Layer 5 of a small transformer language model trained on English Wikipedia (14 layers, counted from 0, width 128).
A neuron's activation on a vector x is GELU(weights . x), where the dot is the dot product.

Input weights of the MLP neurons that the questions are about. A number n stands for (n - 500) times 0.0012.
n125: 520 640 553 325 289 554 631 547 387 591 548 425 473 478 369 606 701 580 333 553 492 613 553 579 458 473 619 673 504 595 620 504 423 234 376 556 484 423 343 702 209 606 335 576 404 538 442 352 618 788 626 512 426 496 589 770 515 467 546 317 549 474 504 605 290 500 462 433 504 673 488 535 489 496 537 386 440 611 768 660 708 692 520 417 360 627 321 511 447 342 515 535 580 703 654 369 576 359 484 362 231 492 714 784 346 647 526 481 620 508 707 674 586 400 263 652 344 195 566 395 673 312 361 512 546 500 428 354
n145: 447 639 432 522 640 283 478 542 491 613 592 471 569 411 75 571 384 619 290 527 279 726 254 234 682 649 297 538 656 686 482 778 329 374 526 317 557 653 652 713 382 550 564 409 340 239 408 265 725 373 613 481 762 345 320 539 531 487 773 643 664 559 418 411 345 486 172 177 397 635 634 363 478 702 379 354 442 532 586 486 730 365 472 287 541 472 560 456 360 518 421 416 422 663 600 604 738 451 453 656 779 462 537 745 399 447 602 727 263 528 785 631 523 256 543 370 687 453 698 630 468 312 452 890 610 495 360 647
n153: 316 417 529 572 453 655 608 787 628 526 376 665 584 667 455 629 449 371 363 629 581 533 531 471 214 101 534 337 603 405 455 639 567 402 365 460 737 314 353 252 612 512 532 674 589 621 714 732 656 438 376 531 466 404 522 442 692 440 614 378 579 591 554 124 837 596 402 430 427 408 622 448 352 818 357 420 426 450 669 513 496 191 706 471 442 534 536 569 430 735 656 334 385 474 605 448 417 435 359 341 379 375 308 655 684 508 634 346 398 453 463 583 205 464 478 452 715 680 297 572 403 538 227 576 483 445 619 601
n171: 595 534 486 669 426 548 673 760 686 350 431 489 639 528 450 340 562 533 413 666 722 611 488 397 522 459 438 451 463 561 489 489 569 440 351 691 519 559 536 535 679 232 645 617 426 464 398 622 597 504 496 637 330 366 623 597 440 668 372 613 565 288 388 463 504 641 603 487 322 259 416 388 569 602 560 423 595 558 550 374 432 586 411 737 593 515 587 521 357 763 628 445 393 323 275 624 460 423 336 705 556 459 718 638 615 402 690 535 412 552 364 471 533 342 238 371 393 385 382 507 266 500 477 344 251 607 371 445
n186: 422 652 298 595 394 571 603 530 578 868 774 190 717 452 395 423 366 574 514 479 375 406 473 484 537 273 462 479 735 578 451 415 325 248 207 452 410 366 517 478 266 700 352 440 484 604 517 300 730 471 432 574 745 430 579 451 610 412 626 574 529 533 359 534 364 834 650 650 458 574 425 423 607 392 406 407 799 500 553 534 409 288 589 484 430 580 658 620 439 684 207 542 343 466 667 483 616 532 738 474 547 624 342 726 405 628 383 452 445 576 582 684 763 568 620 609 429 593 509 424 258 190 543 424 397 745 353 492
n193: 391 642 549 406 468 209 440 315 633 444 435 463 450 632 381 333 965 734 411 419 413 745 500 287 706 459 446 514 565 473 376 566 268 421 423 462 584 363 459 452 263 335 724 486 675 491 591 448 524 451 241 301 284 356 409 587 579 474 464 425 764 380 442 795 401 491 686 487 523 514 641 686 923 667 615 414 335 378 580 459 245 251 370 402 545 709 603 548 398 613 286 385 491 371 682 458 459 299 491 537 500 644 428 240 707 470 399 689 482 495 527 344 611 417 234 756 685 495 622 674 445 634 233 563 370 312 909 609
n251: 358 416 264 266 465 737 302 739 554 395 447 636 517 867 529 679 714 483 398 268 605 379 263 454 601 392 411 552 456 471 562 682 244 691 476 353 605 504 436 469 517 567 651 394 578 767 568 389 423 618 195 638 405 606 419 600 645 410 483 739 416 630 504 361 386 201 429 441 630 406 650 312 423 432 442 626 363 199 701 409 766 475 522 555 517 586 279 635 295 747 200 388 584 280 477 575 585 566 565 421 645 461 661 255 459 623 352 665 380 556 408 320 556 401 605 544 637 608 450 736 427 435 645 673 492 625 625 560
n303: 323 552 553 504 269 633 304 390 431 398 630 590 657 356 488 635 637 598 289 742 553 305 438 759 614 454 645 619 458 663 492 629 550 395 586 279 555 546 636 639 431 321 553 577 368 504 587 763 487 320 496 453 265 738 627 469 403 274 654 178 745 683 328 597 541 598 548 447 567 322 554 597 472 685 524 579 573 500 256 316 681 241 686 251 533 442 397 643 618 309 508 580 426 655 527 389 590 464 365 483 394 326 603 725 547 492 488 628 433 563 78 472 517 584 398 509 433 525 527 500 533 744 415 593 488 546 175 343
n319: 378 609 575 670 313 449 567 389 627 620 329 608 613 638 703 679 664 322 505 541 496 660 455 398 405 618 182 547 367 434 582 549 245 687 548 679 809 500 287 253 451 582 536 660 544 446 588 805 571 719 603 561 661 384 575 482 610 360 374 444 492 623 409 479 446 405 267 284 683 360 529 410 556 633 463 425 322 604 619 352 413 529 615 364 652 664 523 460 668 374 210 580 346 606 749 444 521 520 321 603 517 307 350 264 504 664 439 609 534 466 82 644 355 512 259 522 310 504 392 428 362 645 345 460 525 589 406 245
n348: 264 429 441 528 413 363 249 845 517 790 300 601 521 748 546 806 680 547 598 132 692 592 413 709 508 496 543 574 421 534 492 662 384 562 305 482 430 637 376 437 542 647 210 527 327 419 363 531 464 365 365 335 726 636 360 505 567 332 552 806 762 412 487 483 305 597 421 295 687 652 363 561 459 594 721 627 442 521 236 578 375 513 570 500 580 487 431 397 458 710 285 392 556 340 551 588 585 442 583 614 570 360 517 701 467 586 463 831 638 418 508 282 478 582 570 366 662 422 261 457 436 274 557 262 271 470 446 414
n369: 477 595 327 486 515 589 545 474 432 377 548 642 413 440 472 637 646 676 307 518 609 657 605 702 504 456 645 362 366 543 691 542 478 429 417 321 433 449 424 626 600 575 488 587 416 609 427 322 581 504 711 500 408 507 515 542 595 660 350 673 744 421 392 493 759 284 553 433 559 519 642 552 590 435 358 365 553 590 432 485 300 329 463 547 707 635 335 528 504 362 464 526 455 596 252 601 201 496 567 612 668 526 370 333 348 333 465 324 584 264 272 418 574 486 302 534 252 581 645 668 362 415 552 589 558 375 425 649
n436: 547 352 463 426 602 366 557 652 529 496 564 531 347 312 511 363 391 411 472 696 309 434 448 558 610 753 500 500 542 393 343 456 410 780 489 414 557 358 269 618 551 581 524 550 406 251 440 508 361 813 675 527 625 441 449 714 478 539 627 411 589 489 441 401 467 496 493 452 542 531 631 596 365 210 511 204 360 426 625 360 469 474 572 566 577 657 419 349 489 444 436 621 570 610 435 350 430 410 576 657 558 328 701 657 390 411 941 605 357 333 354 471 702 478 462 508 472 409 721 481 418 576 523 636 570 659 291 466
n489: 577 473 496 500 781 406 580 417 688 542 493 473 673 532 335 398 474 230 564 522 563 536 465 172 267 466 378 477 553 515 432 464 570 432 385 469 375 707 375 236 293 670 579 637 543 423 640 250 676 529 481 423 616 467 582 755 583 588 730 703 438 475 357 541 529 540 579 456 526 573 481 292 577 698 320 438 504 507 818 638 535 637 421 442 352 630 464 567 533 371 489 339 556 582 456 416 375 447 658 602 360 534 427 795 598 454 357 575 567 507 341 388 564 450 492 238 622 549 393 708 496 489 580 374 551 496 673 493
n506: 301 595 500 533 633 401 426 536 636 321 135 504 265 546 479 224 395 535 599 349 519 624 523 491 358 535 535 326 580 727 283 504 631 517 620 445 504 391 504 651 461 513 388 685 605 396 457 482 274 461 491 491 619 608 390 551 610 246 749 459 552 423 573 611 690 375 207 532 531 327 727 696 682 418 466 638 758 370 342 734 690 491 375 324 667 469 688 370 774 348 627 597 352 487 731 635 418 445 447 603 585 487 444 402 699 342 563 365 724 540 675 624 598 177 455 677 484 761 678 294 391 345 482 197 440 253 287 752

Each question shows a token from some text and the vector x that enters the MLP there. A number n stands for (n - 500) times 0.011.

"ly": 477 476 393 294 500 397 570 505 406 524 382 396 609 686 571 587 383 464 282 650 600 430 652 590 529 372 506 429 634 499 369 465 307 557 655 510 356 516 597 276 615 631 760 632 503 539 473 234 428 615 611 470 650 589 331 431 518 488 445 185 625 565 636 507 297 463 417 573 522 723 427 519 463 498 543 475 349 597 623 519 394 330 434 435 393 412 677 840 445 522 430 346 695 277 450 592 622 528 522 605 366 716 558 428 496 587 511 498 558 485 476 727 407 442 730 612 503 596 578 277 443 622 377 455 486 423 315 405
The most active neuron and its activation: n186, at about 2.5

" O": 586 482 462 424 432 561 552 529 471 580 438 429 415 696 501 591 456 609 367 568 740 427 610 593 545 494 511 450 371 587 444 376 476 541 548 598 424 343 483 412 652 457 768 674 504 388 413 253 460 604 505 472 526 593 426 540 474 429 432 286 514 429 615 544 215 594 430 577 374 688 310 503 342 655 547 283 335 633 479 632 401 302 316 339 333 578 642 640 442 595 452 247 560 297 426 662 545 541 408 676 449 605 705 473 333 372 695 384 588 421 423 588 448 600 656 588 468 534 444 397 460 685 637 626 528 320 348 792
Which of these neurons fires most? n171

"um": 567 516 569 490 530 455 472 473 392 617 518 488 644 668 340 642 320 427 226 587 755 374 615 310 296 478 408 451 502 445 540 368 467 513 504 455 330 494 684 272 654 658 639 653 427 347 644 406 437 431 510 520 439 592 331 405 539 621 550 231 549 598 830 621 218 389 244 640 529 649 580 427 647 598 531 513 609 563 680 488 487 424 421 489 380 432 627 732 474 631 616 355 568 256 471 556 529 587 518 735 343 652 575 502 399 509 471 333 533 390 518 546 502 567 453 531 424 581 402 389 553 699 413 573 544 286 334 523
The most active neuron and its activation: n153, at about 2.8

" J": 518 475 414 443 557 503 572 252 335 541 407 507 484 698 529 552 389 515 382 574 751 413 606 522 471 479 497 667 489 474 292 301 250 522 578 436 475 488 644 390 638 499 730 741 547 563 506 369 490 581 480 523 640 569 289 516 599 638 406 312 294 588 569 574 226 381 363 475 451 649 407 533 497 700 541 402 301 637 322 395 355 385 352 468 396 481 577 513 572 588 690 273 533 361 412 734 532 656 383 761 381 646 615 297 425 500 371 623 689 361 427 608 435 595 577 565 552 472 395 419 532 695 526 547 551 449 368 675
The two highest activations, in order: n319, n193

";": 471 437 475 439 421 436 539 253 425 500 513 465 646 601 575 563 257 502 349 483 657 571 633 483 466 383 461 570 520 469 397 392 321 511 627 403 497 522 502 289 595 540 641 733 465 438 490 417 585 394 572 531 513 581 332 528 479 539 306 293 696 364 759 500 296 429 439 513 410 688 528 590 326 538 433 543 370 727 548 510 174 475 360 533 385 485 493 542 490 497 491 459 520 347 580 741 511 568 486 611 309 687 687 503 430 525 577 348 705 588 471 594 469 596 811 555 503 704 268 309 564 627 578 668 643 338 228 562
Which of these neurons fires most? n153

"\n": 364 312 549 222 465 574 561 229 400 543 478 436 621 591 725 511 439 576 333 552 583 499 725 493 523 586 515 505 510 380 425 403 456 607 586 444 500 600 516 395 506 500 727 768 580 397 485 333 654 524 592 545 564 533 550 360 638 573 365 209 630 458 650 505 166 507 495 624 460 697 434 418 436 598 467 540 255 748 580 504 507 520 320 545 367 540 661 614 620 518 487 270 512 377 270 643 460 608 294 553 428 752 604 396 392 384 502 464 687 607 492 533 503 519 596 465 541 636 361 294 503 679 431 325 602 493 266 473
The two highest activations, in order: n319, n489

" which": 480 466 441 241 413 540 543 326 397 482 605 271 509 743 651 538 381 597 344 500 640 436 650 493 524 409 558 556 640 426 360 558 435 511 558 486 424 656 682 358 686 557 703 725 520 445 439 289 424 639 620 490 575 493 449 492 596 461 506 364 596 581 771 627 391 372 446 612 496 696 719 444 406 650 474 388 395 516 547 500 296 525 305 547 338 517 607 670 475 569 473 243 568 271 489 549 576 547 480 458 493 694 637 360 433 508 425 387 687 602 477 629 492 279 673 535 568 393 342 234 419 738 316 441 627 481 262 480
The most active neuron and its activation: n251, at about 1.5

" 202": 490 334 707 453 422 442 620 358 484 536 516 345 523 698 596 493 496 624 384 555 665 449 664 542 416 574 392 516 661 508 269 305 493 476 483 500 642 430 685 367 676 565 802 593 506 355 339 386 360 473 624 549 543 496 482 419 670 546 372 308 695 411 608 527 213 436 330 665 445 666 393 448 290 580 463 394 365 669 466 462 459 408 255 543 327 644 691 524 521 657 406 497 528 383 518 594 572 566 507 507 374 645 727 255 477 469 596 395 703 591 302 575 426 333 701 570 585 560 449 322 412 694 503 376 541 499 361 451
The two highest activations, in order: n319, n171

"e": 586 428 478 409 420 493 503 367 379 516 533 500 409 616 497 454 220 519 287 628 883 351 622 530 391 482 406 570 416 439 451 415 405 515 510 410 380 486 635 440 718 571 559 617 513 340 517 340 437 541 700 447 547 511 356 502 448 592 349 282 668 516 717 637 242 547 446 553 586 775 555 382 513 735 554 497 454 549 535 648 343 511 353 352 438 442 620 643 655 496 467 426 570 336 563 668 516 667 541 677 480 634 350 468 411 412 512 593 500 420 476 606 559 402 639 618 475 625 355 231 537 575 451 438 765 545 265 496
Which of these neurons fires most? n506

"ers": 594 543 364 298 505 435 619 367 263 575 405 408 506 617 615 467 361 535 195 578 762 508 587 538 421 393 546 445 468 469 514 290 379 504 602 455 462 577 653 306 683 628 579 566 529 497 358 387 446 357 639 514 586 637 351 544 636 513 512 358 650 548 599 479 373 460 483 626 621 658 630 462 473 451 495 283 427 572 636 420 424 371 288 485 471 401 688 477 460 501 486 352 584 278 368 556 690 465 630 667 288 718 476 429 537 362 552 513 648 592 552 724 330 526 740 584 550 539 443 326 587 566 382 553 536 284 301 683
Which of these neurons fires most? n506

"h": 638 521 327 426 386 643 566 394 438 614 431 416 624 520 429 563 443 476 302 546 710 446 542 578 383 324 428 586 550 311 385 529 466 490 672 498 266 646 588 235 682 418 672 485 493 422 525 321 520 588 553 346 532 590 393 413 464 576 359 231 662 474 714 800 284 480 472 558 451 772 462 616 579 635 498 455 430 620 543 502 475 476 443 562 292 319 621 528 503 457 484 264 570 202 465 718 566 585 592 581 410 646 694 513 446 474 415 384 581 387 469 586 416 433 788 646 730 557 358 305 566 537 514 599 492 481 338 568
Which of these neurons fires most? n348

"id": 509 458 454 505 439 645 550 316 387 618 491 528 636 651 553 494 342 556 357 508 703 271 665 582 460 453 560 511 481 549 367 509 531 631 520 499 460 457 723 356 639 587 610 805 363 452 382 288 476 579 487 557 420 653 692 390 587 489 397 356 722 409 911 566 309 653 366 487 422 635 543 403 436 569 440 284 333 548 588 486 498 368 337 385 543 376 635 636 509 331 533 281 604 345 378 537 518 547 430 581 335 694 614 509 501 527 601 522 492 402 415 508 544 386 612 367 634 577 372 428 586 851 434 509 588 471 259 481
Which three neurons fire most, strongest first? n303, n153, n171

"ot": 555 371 308 394 374 513 397 284 470 522 498 499 575 631 599 534 456 592 190 560 727 209 729 470 454 577 661 544 429 492 436 489 428 591 508 313 445 504 559 364 567 589 605 709 684 422 561 227 405 539 627 362 430 652 410 443 619 513 304 259 553 417 643 570 232 468 430 640 419 713 521 479 436 608 444 520 351 442 560 599 391 363 474 482 364 392 577 607 670 484 493 580 426 410 470 561 585 549 636 686 330 567 581 500 498 696 456 497 624 584 488 639 546 552 613 691 432 546 375 479 373 573 505 552 548 585 215 547
The most active neuron and its activation: n303, at about 2.9

" Com": 653 422 608 550 378 445 543 470 405 582 454 427 409 578 627 441 423 510 285 588 774 462 645 466 505 701 543 526 481 451 572 309 418 581 273 597 530 348 688 346 616 604 702 553 533 403 306 305 449 455 620 494 576 530 430 465 630 607 403 350 537 617 690 567 229 382 390 644 504 573 487 490 413 701 439 371 404 581 582 587 345 278 186 352 299 424 659 594 554 594 512 324 632 267 420 704 555 556 455 559 361 616 673 385 518 362 536 391 714 485 417 585 450 449 589 492 585 461 386 519 511 612 552 449 545 435 441 787
The most active neuron and its activation: n193, at about 1.3

"l": 521 456 569 320 582 322 539 413 357 463 524 434 550 455 680 395 357 654 448 516 605 346 585 462 458 509 276 540 682 552 420 493 390 627 479 398 283 494 711 350 629 625 719 610 491 428 505 268 363 522 566 531 685 568 412 414 620 561 458 306 526 500 638 546 308 558 371 595 465 768 490 613 411 684 560 307 294 613 524 522 501 362 338 406 532 354 812 396 412 561 425 390 590 332 375 694 583 609 461 537 517 545 602 230 421 504 403 479 633 406 520 637 489 676 805 553 537 499 333 375 523 574 525 571 691 387 331 576
The most active neuron and its activation: n145, at about 2.8

"i": 410 382 452 442 406 518 616 277 353 682 490 584 602 602 531 503 277 570 312 649 662 361 613 505 332 497 522 563 443 367 564 458 465 684 611 609 552 470 775 233 735 518 625 640 491 467 626 282 559 471 498 533 536 691 576 370 499 415 316 358 564 277 878 641 241 473 405 560 460 673 627 373 561 652 401 500 440 679 421 529 444 419 321 452 540 561 648 522 566 491 705 355 475 324 289 495 709 541 635 553 372 583 552 453 504 408 474 585 458 390 438 538 496 499 623 494 404 535 460 355 544 783 470 417 466 397 360 568
The two highest activations, in order: n303, n319

"en": 535 344 442 301 523 408 683 438 373 592 387 464 571 576 706 415 308 443 270 611 727 504 595 508 483 418 444 440 494 453 538 287 343 757 537 472 435 602 630 301 721 458 669 662 537 484 321 315 363 403 634 382 554 619 370 435 546 597 531 454 651 463 682 541 344 494 412 736 508 710 505 471 444 633 524 387 376 495 531 582 417 332 258 395 291 425 735 460 462 474 440 372 638 316 408 596 662 501 559 585 351 771 587 481 624 505 491 557 668 372 615 516 336 612 773 529 566 550 410 531 492 597 468 571 477 360 363 491
The most active neuron and its activation: n348, at about 1.1

"ic": 433 360 351 304 354 514 538 409 429 585 524 319 586 643 723 455 421 459 245 493 526 270 689 515 561 559 421 654 534 304 583 388 408 626 428 396 511 512 710 318 674 546 604 722 586 403 499 314 380 549 774 415 636 533 478 402 658 556 394 353 672 434 755 505 312 587 411 613 341 808 728 396 380 595 428 406 363 560 468 504 563 438 281 368 461 491 611 539 475 520 618 355 544 249 365 451 598 547 725 544 544 680 559 430 469 604 562 462 534 531 600 565 393 401 662 435 585 425 436 456 590 704 413 473 460 575 394 571
The most active neuron and its activation: n436, at about 0.69

" It": 498 615 374 266 490 590 484 383 393 335 456 372 570 746 565 588 299 560 350 519 696 481 682 539 550 550 554 438 628 566 399 459 300 508 521 508 527 609 535 436 673 391 792 625 653 471 312 252 407 457 595 532 559 418 381 553 423 502 393 419 529 619 737 660 255 464 491 623 467 585 516 570 394 576 545 414 407 571 547 698 299 435 329 506 376 496 510 500 454 589 416 360 542 445 618 594 565 676 335 574 432 636 658 439 415 500 490 386 705 476 391 663 419 328 611 614 404 509 241 420 435 710 452 505 657 551 188 616
The most active neuron and its activation: n251, at about 0.94

"ts": 498 486 488 322 382 458 602 382 422 583 457 447 532 538 636 403 436 657 333 497 695 353 636 615 383 571 445 429 477 434 562 366 450 618 577 541 254 432 586 343 638 612 726 747 460 467 401 305 421 447 734 439 593 719 401 460 549 575 579 456 561 441 541 467 259 496 502 544 477 721 560 523 360 561 561 428 378 479 616 370 458 471 313 518 347 342 696 587 377 646 541 228 453 397 409 637 547 565 687 653 404 610 596 315 409 391 445 470 507 535 594 676 448 427 749 732 592 342 361 417 534 693 309 593 481 405 314 703
Which of these neurons fires most? n145

"ime": 372 294 428 444 300 529 432 310 526 541 439 544 541 566 732 441 457 459 314 591 626 422 658 676 414 630 516 559 532 554 529 176 321 720 543 476 425 761 687 353 553 449 763 681 539 347 336 296 408 580 746 422 648 661 467 405 598 693 549 319 576 452 611 570 172 366 462 582 353 624 570 385 597 689 538 321 566 485 588 570 329 528 280 486 469 404 604 554 571 516 376 291 621 407 479 533 655 555 653 507 494 519 526 453 496 599 644 460 532 424 357 463 550 419 673 451 559 456 468 464 469 651 422 489 683 378 253 447
Which of these neurons fires most? n436

"ton": 367 329 381 489 520 593 522 477 358 521 471 449 620 557 509 416 387 550 217 552 722 431 753 495 459 603 547 369 459 462 544 249 432 673 574 538 271 465 642 307 660 584 659 616 591 399 395 350 279 476 797 431 471 548 359 430 494 522 416 426 645 581 477 681 287 477 446 649 487 655 535 575 498 571 532 382 486 567 538 461 362 394 348 586 489 269 692 457 426 553 582 631 595 254 287 560 626 570 675 670 310 601 668 298 363 453 569 475 503 526 524 632 489 373 762 528 586 596 389 458 612 647 486 509 428 375 377 609
The two highest activations, in order: n369, n436